Layer 5 of a small transformer language model trained on English Wikipedia (12 layers, counted from 0, width 128).
A neuron's activation on a vector x is squared ReLU(weights . x + bias), where the dot is the dot product.

Input weights of the MLP neurons that the questions are about. A number n stands for n times 0.0042.
n11 (bias -0.095): -6 24 2 11 -11 25 -67 78 74 13 3 -62 -63 -28 -18 -1 9 36 -7 -29 -13 -1 15 -47 -28 -19 2 -25 8 -19 26 -3 -15 33 20 3 43 44 12 28 -18 44 27 23 -32 -39 -25 -1 28 -7 9 -25 -53 -32 20 -45 6 -13 -1 4 2 33 -11 -8 11 -12 71 14 35 -17 -40 26 -36 -9 6 -20 14 6 -41 -14 41 14 -26 0 -6 14 32 44 0 18 15 2 -7 39 -14 10 -26 -10 13 -35 -52 -24 8 1 4 -33 -20 -10 6 15 6 -22 14 -13 -6 -10 9 -66 6 23 14 -6 23 -12 67 36 4 44
n25 (bias -0.034): -11 27 -30 6 -4 7 -1 -5 -30 -18 22 -1 20 3 23 11 15 6 15 30 6 27 -13 5 11 -22 0 4 32 15 21 36 27 15 3 -23 48 1 11 4 5 36 23 -11 5 10 16 -9 -6 7 -27 19 34 -40 -21 29 29 -29 -8 -45 -14 -17 54 -6 -24 32 -56 -21 -55 6 -23 15 -40 8 28 -10 -11 13 29 -43 1 -15 -4 15 30 21 -35 -8 18 -1 -10 -1 1 17 -5 -4 49 -17 -14 19 16 -63 -1 18 -32 -37 -37 -30 6 2 27 -45 -28 30 -14 11 0 10 1 0 1 -8 -1 41 -29 -20 -19 -38
n41 (bias -0.086): 27 -12 -22 25 -18 8 32 -27 41 -18 1 6 34 17 2 -20 29 -21 -19 -30 3 0 3 -14 12 49 -29 74 -19 -53 11 0 23 -13 -48 47 -38 15 -20 40 11 -18 37 -29 -26 -2 -14 20 47 23 -25 -22 -32 -46 -14 -21 12 -37 58 19 2 13 -19 27 44 24 -18 9 -27 26 12 9 23 -15 -32 13 4 25 -28 12 -44 -4 -5 -20 47 3 -7 10 57 30 -29 -31 23 -19 -35 18 30 13 -8 -2 1 -40 12 21 -2 -4 0 -3 -67 -33 -25 -19 5 4 19 18 0 -1 -15 24 -12 -24 3 -23 4 -7 14 -43
n53 (bias -0.071): -17 -9 10 15 -35 14 -1 -47 -7 -4 27 -28 16 -24 7 -18 -10 7 11 -32 35 62 -18 39 -34 9 12 -38 12 6 -8 -12 15 -7 23 28 34 -27 41 34 2 -22 -6 34 2 -11 -10 33 -13 38 2 5 -28 -26 -33 -9 7 -1 6 40 -29 -55 14 -43 -1 -31 -11 -23 -52 -10 -2 -32 39 -3 60 -9 -9 12 -59 -32 4 2 -20 -94 47 41 21 -22 43 -13 6 5 -21 12 38 -46 27 -31 -19 7 18 42 -30 24 19 28 -22 -6 -16 53 23 -2 -4 37 14 -1 -2 -11 13 -24 11 32 -27 -61 28 -11 -3 -4
n96 (bias -0.090): -18 -10 -14 17 -13 16 37 -3 -2 36 -6 -11 11 -6 -11 51 -6 15 3 21 -20 -11 -30 3 -40 21 -16 72 -15 55 0 -26 33 -61 7 31 12 20 -57 -12 9 -28 15 -9 37 -19 -45 -19 -14 -39 -54 -23 11 50 -2 -9 13 1 -4 5 -4 25 -57 -9 -27 20 48 -28 -9 -5 3 19 2 44 50 -11 7 36 -21 8 -4 -24 0 22 -16 16 -13 14 11 5 -24 23 1 6 17 -12 30 6 0 43 -65 11 30 0 -34 8 39 -40 -23 31 -9 -41 -28 -27 29 -22 8 -2 -8 54 -29 24 -9 14 -34 39 -41 53
n113 (bias -0.082): -7 3 -7 -7 -1 62 54 27 51 12 -33 31 35 -28 0 25 21 34 32 33 -22 -10 28 -28 5 43 -28 7 -1 17 29 -27 -25 -18 9 -17 -10 -69 -32 -50 14 37 16 50 -6 10 -37 -49 -3 -43 43 -3 -5 2 -11 -25 45 3 9 6 1 -54 -33 6 9 27 -18 10 -33 17 -3 14 -46 23 -22 -18 -70 -15 -29 11 -14 -2 -35 32 1 -6 1 -10 30 -14 -8 18 -4 13 -33 -22 21 -9 61 39 -21 43 4 -37 -13 -19 73 20 -32 1 36 -5 -70 -31 31 2 -31 -20 43 38 -36 44 29 -14 -30 3 -15 29
n131 (bias -0.048): 34 11 -87 4 -22 -9 -18 8 30 43 25 22 14 -37 4 -24 -19 2 -26 -24 11 -17 -4 -26 -25 -13 -19 15 -23 -11 24 29 -25 1 21 35 25 4 -16 -54 -31 -21 -4 -30 -36 0 30 -24 -23 -23 -19 24 38 15 -7 20 -45 -13 18 -33 -9 -9 27 18 -28 -22 -20 20 14 -4 1 -2 -29 66 26 4 -9 -20 -29 -37 -40 12 15 16 -31 33 -9 2 19 -13 -21 5 -13 -11 36 5 43 14 20 9 -4 1 -58 41 -1 26 39 -25 1 -25 -19 1 10 18 52 9 25 30 21 30 15 7 13 -2 -13 12 -6 24
n150 (bias -0.098): 7 -19 -20 42 -67 -7 53 38 4 -47 24 25 11 18 16 3 59 -15 -26 -1 2 4 -9 -6 -10 -64 16 36 -23 26 -21 29 -6 -19 2 32 -2 -57 -23 -6 2 -27 6 22 15 21 -9 -35 -25 -13 -22 -5 29 20 9 26 -3 3 5 14 7 31 -30 -20 -4 27 8 -5 -13 -30 14 -53 18 10 -10 -6 41 -28 -5 10 -23 -15 -32 -7 -59 -2 14 41 -1 23 -88 -2 13 -42 -16 -30 7 2 -5 -1 18 29 -53 -3 14 49 -11 -7 28 -3 16 -32 37 12 -27 41 42 26 32 22 -37 23 1 -11 12 6 7 11
n151 (bias -0.075): 51 -10 -21 20 -24 -3 12 3 26 7 -27 -53 -20 69 20 36 6 -3 9 32 18 -40 -17 42 15 -49 28 34 11 45 11 17 24 27 17 -19 23 -18 2 -28 -23 -1 -28 16 -32 0 3 16 2 -28 -44 -15 42 -21 -2 -47 -3 5 0 -17 27 17 -8 21 -37 1 -3 -41 -11 2 -30 -2 10 -4 -19 47 -21 61 -33 31 25 -53 -33 -55 11 -14 -1 -53 9 -46 -5 -22 28 -37 13 -47 -5 -39 -4 -9 -21 32 68 0 2 27 9 30 4 -20 -27 9 -3 52 -23 -2 38 -19 82 9 27 8 19 4 22 -12 31 -30
n160 (bias -0.033): -19 -14 -5 -17 4 -11 -17 14 2 28 11 -43 40 14 18 -7 34 -5 -8 -10 -15 -29 0 5 -5 20 20 -38 11 50 -1 -9 1 -57 -18 -17 -40 -13 2 26 -22 20 26 10 14 21 -55 2 1 -16 18 42 20 -18 6 50 16 30 -10 -20 -40 -13 63 28 4 -3 27 22 -8 16 -4 18 -19 5 -3 17 42 -11 16 -21 0 -32 -11 -24 -12 -34 5 -25 37 -5 22 -26 -49 -23 -12 25 25 -42 27 -8 57 -13 -21 -19 24 -9 14 -18 11 20 -33 -6 21 -41 -3 31 -20 -34 8 -2 -35 0 -32 10 4 37 29 -8
n213 (bias -0.116): 21 39 -3 -40 -12 -30 -82 18 -1 8 -17 -36 5 11 40 18 -11 53 21 41 -27 0 14 -13 -62 -39 -6 -5 -39 35 -51 -18 28 -36 -27 -2 30 -15 -48 22 17 10 5 6 23 -25 21 8 40 33 27 -13 -31 -12 -18 23 -15 14 10 -17 1 -21 16 -3 -41 0 30 32 11 3 40 24 -21 -5 19 0 20 36 -7 -2 12 -36 11 -9 -3 -23 -31 -24 -40 22 18 -29 32 -22 31 -1 -7 -36 4 3 -24 -54 0 29 -22 -18 4 43 -13 -7 40 35 23 41 -22 -1 -17 -18 0 -18 22 31 -18 -25 14 3 23 6
n265 (bias -0.055): 36 -42 23 -2 6 5 30 -31 11 -17 6 1 -1 48 -13 -21 15 -31 3 33 33 0 -5 -5 20 36 -20 -14 -2 4 -29 1 18 65 26 -17 -53 -42 -28 -7 20 15 -33 -2 12 2 1 -22 -12 49 -8 -21 -37 -1 34 -4 -12 -13 37 -6 -14 -22 -9 11 8 3 2 39 -36 14 -9 42 11 11 -7 28 -17 -24 20 -5 -4 22 56 -47 -23 -13 13 34 -15 1 28 4 43 17 -25 15 -15 8 -36 15 -50 -21 12 25 -41 25 -37 -33 3 7 -27 -15 -15 -17 6 -63 16 -11 44 -8 5 20 -18 -3 2 37 -10 1
n267 (bias -0.113): 19 43 -29 56 -16 -51 -32 14 -51 -15 -10 2 5 0 -13 32 30 -32 -13 6 48 -1 8 -35 -13 45 43 9 -38 -26 16 0 19 9 -28 -22 -2 27 -32 3 -10 -12 -7 3 -10 30 58 -19 -13 -2 -8 -32 6 4 2 -10 52 2 -6 -10 30 -9 37 10 -24 21 50 33 33 -8 45 -20 9 -12 -13 -17 -65 7 -38 19 15 -30 -65 -54 -11 -10 2 27 5 -4 -36 25 0 26 -13 -35 18 8 -17 20 -6 0 -53 43 -35 -12 14 9 28 12 -21 42 4 19 27 -29 12 -5 -38 -42 32 34 69 -15 11 -23 43 -48
n273 (bias -0.076): 18 -12 -16 27 -41 -17 -36 -26 26 15 -47 -7 34 -23 60 -6 25 28 22 0 -35 47 -6 -4 -49 61 -2 -34 -3 21 -17 31 -7 -6 2 -38 8 5 5 -19 -14 -12 -29 33 -30 -19 24 18 -3 7 -23 15 43 -34 0 -2 -3 2 52 33 -23 -22 -66 -11 40 16 -43 21 -34 19 -5 -7 -19 -34 13 28 -40 -43 -51 64 -26 23 35 28 -2 17 9 -47 13 -26 18 -12 30 11 -59 -19 -18 -11 -15 12 16 -13 33 -27 -37 -12 -3 -26 28 28 51 -32 -9 21 41 39 2 21 -9 -2 26 19 32 -48 15 26 -2 38
n296 (bias -0.091): 23 38 9 52 23 5 25 -11 13 3 73 18 -10 -38 -54 2 28 44 -9 -45 26 31 29 -18 -39 -25 14 -1 -37 -35 24 -27 -42 14 -22 -6 6 16 2 22 16 56 -21 -36 14 -17 13 27 -72 9 3 1 -25 -34 -28 -10 -1 64 11 -21 10 -24 -11 7 7 -40 10 -15 48 -24 -38 -22 -31 9 -20 17 -8 43 -34 6 53 38 14 -19 39 27 3 8 30 -33 -54 -22 5 -13 24 28 -32 -52 23 -52 -24 -57 33 7 -3 -33 -18 23 41 10 -18 52 -22 4 6 -14 3 -5 -50 -33 41 12 -31 30 6 25 -33 12
n300 (bias -0.030): -5 5 -1 -10 18 -6 4 9 8 -5 -4 -23 -8 -13 -39 7 -16 8 -1 1 11 4 -10 2 -16 -24 34 -17 -16 13 -49 -11 -45 27 13 12 39 -29 -52 -38 -29 2 -13 17 -20 32 11 22 14 -23 34 5 11 -5 4 0 0 24 -1 -1 16 -9 10 16 6 12 -26 6 -16 -4 22 23 -27 -20 14 19 12 -3 2 17 17 30 -6 -20 -7 -4 17 3 10 -28 6 -4 16 41 29 -14 -15 12 24 -24 -24 -7 30 -8 5 27 -11 -27 33 -54 31 15 20 -15 -19 -8 -5 -7 35 11 -24 -30 7 -2 4 9 -2 -12
n373 (bias -0.094): 57 22 1 -4 8 24 1 -12 -14 28 9 -21 23 13 -2 24 -25 41 22 -8 23 1 13 35 -28 42 9 8 -25 -3 7 -25 -13 -23 5 -29 -35 2 -36 -4 25 25 1 -39 -24 -32 -5 28 24 -26 -8 -32 36 -7 1 3 9 -20 -3 -4 11 19 12 16 21 25 -15 27 -8 1 -11 3 -59 -23 -15 -38 4 -20 -7 19 22 -12 34 26 14 14 -22 -8 -9 -9 -7 -21 -29 -7 -26 -11 -73 23 31 16 7 18 -38 22 -24 -29 16 -60 3 9 28 -31 -43 23 -35 20 40 34 -8 -26 -3 23 8 58 10 8 -12 14
n390 (bias -0.078): -23 47 -5 -3 -4 -8 5 -45 16 30 7 -28 -31 -13 42 11 12 37 2 -4 -33 -8 21 -12 11 8 30 14 -22 34 -16 11 15 8 -93 -34 0 17 -31 27 8 -72 -7 -47 1 -4 44 -1 4 15 -39 -7 -29 -8 42 25 -49 41 14 11 -4 20 -34 26 10 54 7 44 8 -23 -7 -5 -28 11 -25 43 31 -8 -28 5 -2 -27 26 26 47 -22 -68 -44 -21 -4 -37 -3 18 -73 3 -11 20 -28 68 -2 -21 -15 10 -38 13 -39 42 23 -34 -29 9 60 35 6 -9 -2 -36 -7 51 -32 18 5 41 -37 -7 -5 62 17
n425 (bias -0.068): 10 -27 -44 -22 6 4 -25 27 54 28 11 4 17 21 -32 -54 -7 9 -12 -18 -4 12 22 -59 14 -7 -20 0 -46 2 -72 -13 -11 -34 7 -12 -38 -13 -2 -40 -90 19 56 5 -21 -27 26 2 -9 -2 -5 11 25 -10 -4 -6 -18 -14 -8 21 14 31 -3 -42 10 16 12 19 37 43 0 32 0 15 5 -2 32 18 -5 -16 23 -7 -20 11 -3 44 -25 -13 -1 -35 11 31 -54 -4 1 6 7 -25 20 64 22 10 6 -19 24 54 2 -12 16 36 10 31 -10 18 -32 -14 37 -23 2 8 -14 3 -12 4 -37 2 38 -5
n439 (bias -0.122): -25 8 25 -52 18 20 26 -19 8 52 -39 3 -51 23 -19 3 5 -41 55 35 -66 44 22 -45 -22 69 -24 15 5 33 22 -18 -10 -8 2 73 -7 19 -20 -22 -19 7 -11 -60 19 -21 47 11 13 -42 6 -10 8 -14 41 38 33 17 20 -17 21 31 -10 19 41 15 -1 1 -39 -2 50 27 -18 -18 9 17 -44 -57 -12 -49 7 -24 31 -5 -33 -28 4 -36 -12 -25 -38 36 -9 -54 2 22 21 -26 14 12 -27 46 -25 22 16 -5 43 -4 -42 29 -19 -1 -37 -34 0 -2 -48 -5 -16 60 -2 44 2 16 -26 -7 19 -26
n465 (bias -0.101): -3 5 5 0 2 20 34 21 25 29 26 -6 3 -16 35 -16 -12 -45 -9 20 17 10 -21 46 -59 43 -31 -11 21 22 -39 24 9 80 1 -5 -25 -6 -6 -5 26 9 27 -8 -41 -45 -8 2 18 29 31 -31 39 -70 3 31 -13 6 41 -56 25 -9 14 31 9 -12 -47 13 -22 23 7 -8 -28 -24 -49 12 -59 23 -51 -29 6 5 -20 10 45 -12 -20 -13 -19 8 -4 26 -19 -11 12 2 -25 -40 -2 19 29 15 25 19 18 -3 81 -27 -9 71 -31 43 -2 -31 43 -15 -9 -43 14 -17 -43 5 9 -23 5 -7 0 -25
n471 (bias -0.037): 20 6 -4 -15 -20 28 20 3 -10 10 6 -23 1 -16 -3 10 16 4 0 31 14 -16 -32 47 19 -13 2 5 5 7 -17 26 -44 16 -59 -14 -23 2 4 -23 22 -10 17 -4 9 -17 -42 -15 41 5 1 8 41 37 -19 3 -38 4 -20 11 -17 4 -11 -20 -4 -22 -9 24 8 2 11 39 -20 10 -22 12 45 -6 -13 -26 3 -34 40 0 26 21 4 77 5 -32 -51 1 -31 2 -29 10 -34 8 -7 23 -18 -3 4 -21 16 3 -28 -9 -32 -32 -6 11 2 -37 10 2 32 2 27 57 -28 21 1 1 -10 26 30 12
n478 (bias -0.047): 46 -13 -33 -14 -25 19 -67 -27 4 -14 -53 -3 42 -13 -26 9 -18 -7 -30 33 14 -46 -55 4 -39 -28 24 3 -7 6 -59 -47 24 -18 12 -26 53 -33 -51 -51 44 -5 27 23 -6 20 39 -22 -7 43 16 46 6 0 1 15 -50 29 12 45 -25 43 4 71 -34 -54 -23 28 -34 12 2 -6 -11 40 -17 45 -4 62 -22 17 29 17 16 6 -15 -19 -15 -18 23 22 13 -33 -6 23 -11 30 -3 4 -53 -15 -15 -22 -28 52 1 -13 -10 -1 28 -14 -35 -20 11 62 13 20 8 52 59 34 34 -9 10 -27 -69 61 -25 9
n507 (bias -0.105): -5 2 21 -2 -23 -30 -28 -17 17 17 -6 4 -5 -14 14 8 -22 -31 24 -19 2 4 -15 -36 19 -6 1 26 12 4 -41 -38 43 -66 -7 26 22 -7 -18 32 26 -64 31 -12 21 -6 -17 -24 8 -17 7 15 -9 52 -30 -5 5 22 -56 -17 7 -7 -48 -3 -20 -23 -25 65 -9 2 37 24 1 44 42 79 0 56 -5 10 26 23 23 17 -26 16 -3 -11 33 24 -8 24 30 48 11 11 14 6 -35 -30 -31 -2 53 -25 -6 -28 -46 10 -51 10 -15 2 -2 -12 -28 -52 -27 -49 -1 15 -11 23 -22 2 22 39 14 6

Each question shows a token from some text and the vector x that enters the MLP there. A number n stands for n times 0.047.

";": -9 3 1 8 6 -24 32 -7 -9 34 -45 32 24 -13 -38 -33 24 11 -15 -7 25 -28 -7 -6 17 -5 4 -14 0 -39 22 6 -22 11 4 -1 -6 4 34 5 1 -5 -13 2 19 -32 -19 1 13 5 -9 11 -3 36 10 -6 -10 -14 5 9 -39 37 2 17 -23 -9 21 -15 42 -20 -15 -1 -9 -35 22 14 -32 -2 -10 8 -14 -6 6 26 9 23 -27 11 -25 13 27 16 -2 24 10 -6 7 29 7 -4 12 13 -1 -8 20 -22 -14 45 -12 23 10 24 -19 -11 -22 54 -62 48 -7 -10 -37 13 -18 27 -19 -19 -54 -12
The neuron with the highest activation: n296

"um": 2 23 43 -44 8 -11 -1 14 -19 -8 -15 -2 -8 -4 -14 -36 5 -4 -22 12 31 -25 10 27 28 -13 -13 -6 30 -1 0 16 -31 28 -14 14 30 2 65 -1 -31 -51 -38 -10 -7 -17 1 -10 3 -7 -35 -1 18 10 -12 8 13 23 7 -6 -23 -3 5 10 -17 12 -2 -7 52 -46 28 14 23 -32 10 -7 -20 10 2 20 -19 18 32 6 21 -4 -5 7 -24 14 48 -4 11 11 25 2 48 28 -13 -17 -33 2 0 -3 9 -38 2 5 5 9 -7 -1 -1 13 -32 21 -20 30 -10 -17 -21 20 -15 19 -34 -41 -18 -8
The neuron with the highest activation: n25

",": -28 15 10 -38 17 -43 8 10 -18 10 -17 19 6 -23 -9 -29 26 -3 -12 -10 14 -39 -18 0 14 -6 -30 -32 4 -10 -1 1 8 4 -2 -21 -11 9 31 10 -29 -21 -24 5 42 -34 -25 -11 32 8 -16 2 -6 36 -26 5 22 0 -4 -19 -18 11 -4 28 -6 -12 38 3 35 -5 16 58 5 -17 -1 18 -32 35 4 18 -25 -17 25 0 -8 10 7 -9 -17 39 7 -8 14 39 29 -1 9 7 -29 -36 -5 7 -18 -11 7 -22 2 10 -12 19 30 21 -24 5 -13 62 -2 21 17 -4 -30 8 -14 51 -3 -37 -23 -3
Which three neurons fire most, strongest first? n507, n213, n160

"er": -14 24 12 3 -3 -16 5 -3 -4 5 -42 -12 20 -20 -26 -47 34 1 -9 12 17 -30 -19 -10 6 -14 -2 -8 24 -33 19 11 -10 34 11 -8 5 -33 40 28 -3 -19 -11 9 -19 -46 -13 -6 9 -35 -25 13 14 28 -6 0 6 7 26 -2 -38 1 -6 12 5 21 14 -14 35 6 18 28 1 -74 19 -3 -12 12 2 -4 -19 13 32 21 7 -4 -5 5 -47 20 27 1 -14 45 15 -1 32 14 16 16 -12 1 10 17 26 -15 -15 -10 15 6 13 5 -9 -18 3 10 -49 26 -1 -35 -2 29 -16 30 -11 2 -58 -20
The neuron with the highest activation: n25

" first": -14 20 -2 9 8 -13 20 10 -7 12 -49 8 -8 0 9 -70 17 24 3 0 14 -25 -16 10 18 -19 -22 -22 2 -26 34 22 -9 11 -16 -20 34 -14 26 3 -8 -14 -11 1 27 -24 10 -4 24 -16 -12 9 8 7 -34 -23 12 28 7 20 -32 -7 10 13 -8 -14 29 -31 31 -15 21 32 -13 -75 -3 4 -16 14 17 6 -43 -3 -5 26 8 -35 9 -20 -14 1 30 -2 29 30 1 -20 11 35 20 -29 0 -8 7 -20 16 -5 22 -7 3 55 22 -4 5 24 20 10 -25 19 -2 -12 -35 -5 5 21 -11 -10 -41 -11
The neuron with the highest activation: n273

".": -39 15 13 -4 20 -27 21 -3 -16 18 -23 10 22 -17 -6 -33 -5 9 -13 40 28 -25 -47 -12 4 -23 -6 -19 7 3 -14 -5 -19 17 7 29 -5 2 62 11 -10 -21 0 3 -17 -34 -10 -5 26 -15 -25 9 23 31 -7 -17 26 11 -14 -8 -45 20 -10 -15 -11 20 6 -16 44 9 30 19 13 -42 28 -5 -25 8 5 21 -36 6 2 23 4 6 -1 7 -35 27 0 5 -2 28 11 -5 16 26 19 2 5 1 -21 -19 13 -18 -18 14 9 10 -14 6 -15 -34 -22 40 -11 66 7 -27 12 13 -26 32 -36 -5 -37 -4
Which three neurons fire most, strongest first? n96, n471, n25

" |": -2 21 22 3 18 -22 14 -25 -29 -5 -31 16 3 -9 -20 -14 26 -32 4 -8 19 -28 -17 19 13 -9 -42 -39 19 -27 20 24 -26 22 -8 -30 -11 17 36 31 -50 -17 -21 2 31 -9 -21 10 26 -12 -1 17 11 18 -8 -13 18 -7 -7 -2 -37 -1 -1 19 -12 -18 43 -11 27 -5 25 18 6 -57 3 5 -14 32 2 -4 -11 -23 -3 13 15 -16 -19 -14 -14 33 36 17 15 18 6 13 39 21 1 -14 -15 -11 3 -3 40 1 -9 24 1 15 -1 10 -21 0 -12 52 -6 16 11 -38 -22 34 -1 27 -20 -34 -30 -20
Which three neurons fire most, strongest first? n160, n267, n25

"empt": -4 37 11 -28 17 -42 23 -3 15 9 -39 0 -6 55 -4 -40 11 -18 -1 1 42 -16 -29 -7 16 -40 -12 -5 33 -5 6 -9 -10 -5 1 -20 -23 4 28 29 -7 -33 -37 3 14 -19 -2 -25 29 -13 -20 13 28 48 3 -24 -7 3 -14 -9 -15 -11 17 35 23 12 25 6 25 -3 23 -5 -16 -18 -30 -2 -8 4 10 7 -20 37 -5 -9 21 1 -22 18 -29 3 51 -15 21 37 24 19 -7 21 31 -11 -7 -10 8 -3 0 -4 11 9 0 15 -2 12 -7 -1 -15 -26 -20 29 -4 -21 1 2 -53 32 -18 -9 -52 -16
The most active neuron and its activation: n265, at about 1.8

"e": -20 33 10 -12 8 -24 26 -8 -24 37 -24 5 19 -18 -26 -49 -18 -24 -17 3 10 -26 19 -15 40 -4 -4 -2 5 -17 19 17 -47 23 8 27 -1 -10 38 0 -25 -20 -24 12 -6 -41 0 -33 37 -20 -1 -5 35 35 -19 -10 8 -3 -4 -26 -37 2 32 9 -22 15 16 -33 25 -3 21 -7 -2 -53 -23 8 -31 -16 12 7 -15 16 27 38 31 19 13 -5 -16 14 23 -4 5 10 26 -2 37 16 5 -12 20 -16 -5 11 40 -13 14 9 4 17 4 8 -10 -12 17 9 -22 38 -4 -23 -19 12 -26 21 -12 -40 -22 4
The most active neuron and its activation: n131, at about 2

" March": -26 -6 -6 -12 12 -21 27 6 -18 6 -22 12 2 -20 -12 -33 4 16 -19 -14 28 -28 -42 -2 -13 -2 -27 5 14 -22 4 12 -30 14 -3 1 11 -6 50 24 -12 -34 -22 -4 21 -16 -21 13 32 9 -25 26 27 49 20 -18 16 10 19 -5 16 -5 -7 -7 4 33 21 -48 40 10 39 15 16 -31 30 1 -16 -8 -21 17 -42 -28 -30 24 5 -7 -18 23 -36 -13 21 7 12 26 16 -12 9 34 3 7 -8 -8 -1 1 10 -18 5 32 1 -38 12 1 11 31 -19 17 -27 21 6 -19 -13 -7 3 35 -39 -17 -47 25
The neuron with the highest activation: n96

"=": -44 30 37 -13 -11 -47 27 12 -17 0 -22 35 7 -9 -13 -22 29 -22 -28 -10 33 -15 -1 -1 -20 -1 -4 -6 13 0 2 -19 -42 25 -7 -12 10 4 17 13 -26 -6 -5 7 2 -36 -6 -7 36 -7 -12 16 6 47 -3 -5 8 22 20 11 -53 1 -7 18 7 -6 12 -9 34 -25 22 31 13 -44 -7 6 -16 3 -13 -4 2 15 1 -3 2 2 -27 -26 -30 45 42 4 4 21 6 -19 21 5 30 -17 19 -16 -1 -21 31 -15 -9 5 -5 6 15 -4 -18 27 -11 42 -20 44 17 -13 -37 -13 -4 50 -17 -26 -32 -4
The neuron with the highest activation: n300

" Jo": -27 36 25 -23 -7 -6 19 -5 -19 2 -14 9 6 -31 -23 -14 14 -11 -46 -14 38 -16 -16 15 27 15 -35 0 12 -13 -7 5 -20 -1 -1 -5 9 29 57 47 -11 -15 -29 -1 21 -49 -24 -20 44 28 -15 13 -2 25 -2 -36 -5 -39 10 1 -25 2 -10 3 15 2 29 -30 15 -13 15 16 23 -36 0 -2 -14 0 33 14 -11 -7 16 1 9 -24 -14 -23 -40 7 33 -25 12 45 -8 6 45 15 28 28 8 5 -20 -23 1 -8 5 2 -22 2 -4 9 27 16 -12 11 -29 22 -17 -15 -9 19 18 36 -10 -19 -21 -9
The most active neuron and its activation: n41, at about 0.54

" del": -18 40 40 -9 18 -21 7 -4 -28 -6 -24 1 19 11 -38 -8 -25 -33 -6 13 10 -19 9 -16 34 -22 -16 -37 -2 -7 10 8 -49 -16 19 6 -1 -5 60 -8 5 -42 16 7 5 -18 10 -25 40 -12 2 -16 19 16 -14 -24 0 8 13 0 4 20 2 9 3 25 40 -47 22 -5 28 -2 -11 -42 -15 29 -25 -5 17 7 -51 8 16 16 15 4 -10 -20 -38 19 17 0 -15 30 20 -4 14 38 18 1 41 -9 -14 -4 12 3 -11 21 1 13 -7 7 -8 13 -22 -17 -3 38 20 18 -9 3 -7 4 -27 -46 -38 19
The neuron with the highest activation: n439

"BC": -6 12 2 -21 -20 -10 18 2 -26 8 -32 43 -8 6 -3 -42 -21 16 -26 7 -23 -16 -4 -7 6 3 -35 -15 17 6 7 3 -33 12 -15 12 18 11 37 0 -8 -28 -23 20 8 -26 11 -23 45 -6 -21 1 -3 28 -5 6 -2 30 29 -10 -42 18 -20 7 -19 20 44 -4 8 -32 28 -2 18 -28 6 -5 -8 34 -13 9 -27 -3 45 19 46 -29 -3 -23 -30 29 54 -6 14 14 14 -8 11 30 1 -20 -26 28 -10 -12 1 -21 13 17 19 3 7 5 3 24 -25 19 -27 26 -17 -24 -33 23 0 21 -22 -34 -31 22
The most active neuron and its activation: n390, at about 2.2

"nd": 10 24 -8 -8 29 -16 20 3 13 24 -26 25 8 -17 -6 -48 11 19 -32 -10 39 -29 -27 -4 31 7 -14 -13 2 -16 3 2 -28 6 16 -2 9 -2 50 6 10 -43 -40 21 9 -38 -37 -3 13 -9 -14 15 6 24 7 -10 -17 2 1 2 -17 5 -1 -7 -8 28 -4 -27 56 8 21 -8 6 -59 -4 6 -10 -15 -3 34 -18 44 -8 30 -7 9 -16 8 -38 10 47 11 18 11 10 30 33 16 -19 -40 -16 16 9 11 3 -16 10 3 22 12 -4 1 15 6 -4 -16 -13 36 9 -26 -15 5 -22 7 -29 -17 -47 -19
The most active neuron and its activation: n131, at about 0.045

"S": -10 22 27 -15 -8 -4 -1 -22 -28 6 -25 36 9 -20 3 -38 9 -14 -35 17 -21 -38 -16 16 22 -16 8 -15 30 4 5 17 -26 28 -23 -6 -4 17 51 35 -26 -13 -16 -15 3 -14 -14 -19 13 -19 -34 14 9 2 11 3 0 22 19 1 -44 9 -4 1 -24 8 57 -13 30 -23 25 4 10 -45 9 13 -14 14 -5 10 -20 6 20 18 10 13 -15 -27 -40 32 54 15 20 33 15 -9 24 3 21 -16 -27 14 -28 -7 2 -36 26 -19 15 8 14 15 -3 -5 -30 11 10 21 -12 -17 -18 10 8 46 -4 -31 -24 -17
The neuron with the highest activation: n390

"nel": -29 50 7 -5 16 -29 28 8 11 -6 -1 10 -3 1 -39 -45 8 -12 3 -1 29 -27 -27 -26 18 -8 22 -10 19 -27 21 -20 -27 16 14 10 -14 -32 43 15 0 -1 -16 12 14 -28 -17 -3 9 7 -25 12 -8 33 11 -11 -15 14 3 -2 -26 26 -18 8 -15 26 37 11 18 -17 13 5 -10 -49 -6 11 -35 -7 5 26 -35 39 -1 18 16 -9 9 0 -34 -3 48 11 7 47 44 24 7 19 0 -7 -19 -8 -5 10 46 -8 -16 21 6 7 0 -7 -18 -8 -17 -13 -34 37 -17 -45 -11 13 -16 10 -8 -6 -41 -6
Which two neurons fire most, strongest first? n296, n265

"ated": 4 52 4 -2 19 -34 11 8 -11 14 -32 4 -10 9 -15 -66 15 12 -14 -3 32 -6 -10 -15 25 -6 -2 10 -3 -35 -2 29 -27 12 15 -9 -15 -21 37 34 -35 -15 -33 6 7 -47 -21 22 26 -8 -29 3 34 20 12 14 -11 14 25 20 -20 -16 10 21 17 -22 -4 -21 31 9 7 5 -12 -38 6 -2 22 6 0 -2 -10 39 4 18 -1 -15 -36 -10 -29 4 42 -14 1 35 31 24 6 -1 -7 3 -1 -23 0 -12 33 -13 13 21 16 1 11 -4 -11 -5 -3 21 -32 32 -2 -29 0 0 -27 32 -7 -30 -58 -15
The neuron with the highest activation: n296

" 13": -15 30 36 -33 -2 -21 7 7 -36 0 -25 -9 -14 -12 0 -17 30 -15 -6 -7 36 -9 3 16 24 -12 -29 -25 0 -27 -4 13 -45 27 -12 -10 6 -5 44 15 -36 -21 -20 -23 -8 -23 -23 15 31 -11 -16 16 29 14 5 -11 -1 15 -5 13 -37 2 3 -2 1 -22 24 -12 43 -13 41 7 7 -38 6 28 -17 44 2 -1 -28 -39 19 22 5 -30 -19 -26 -7 23 25 13 37 25 -9 -9 48 31 -3 -19 -13 5 0 -10 23 7 8 7 13 3 -6 2 -3 26 -15 18 -17 22 0 -17 -31 12 27 48 -9 -29 -33 -9
The neuron with the highest activation: n151

" un": -6 28 32 10 12 -44 3 15 -14 2 -55 9 0 6 -7 -49 4 13 -20 13 17 -12 2 -13 -9 -15 -8 -27 33 -5 35 38 -4 7 10 -14 10 -4 43 3 2 -25 22 8 17 -33 -8 4 19 -36 -1 -4 18 16 -7 -44 25 -10 47 -8 -16 38 -13 7 35 -2 48 -33 37 -10 7 5 -4 -55 3 9 -4 10 16 13 -16 -13 -3 19 8 -17 5 -3 -28 -5 22 -10 8 5 17 -5 2 23 13 -10 27 4 -32 -8 8 -25 26 1 -13 11 -4 32 0 -28 -23 -36 -15 22 2 5 -31 5 -21 -3 26 -29 -56 6
The neuron with the highest activation: n11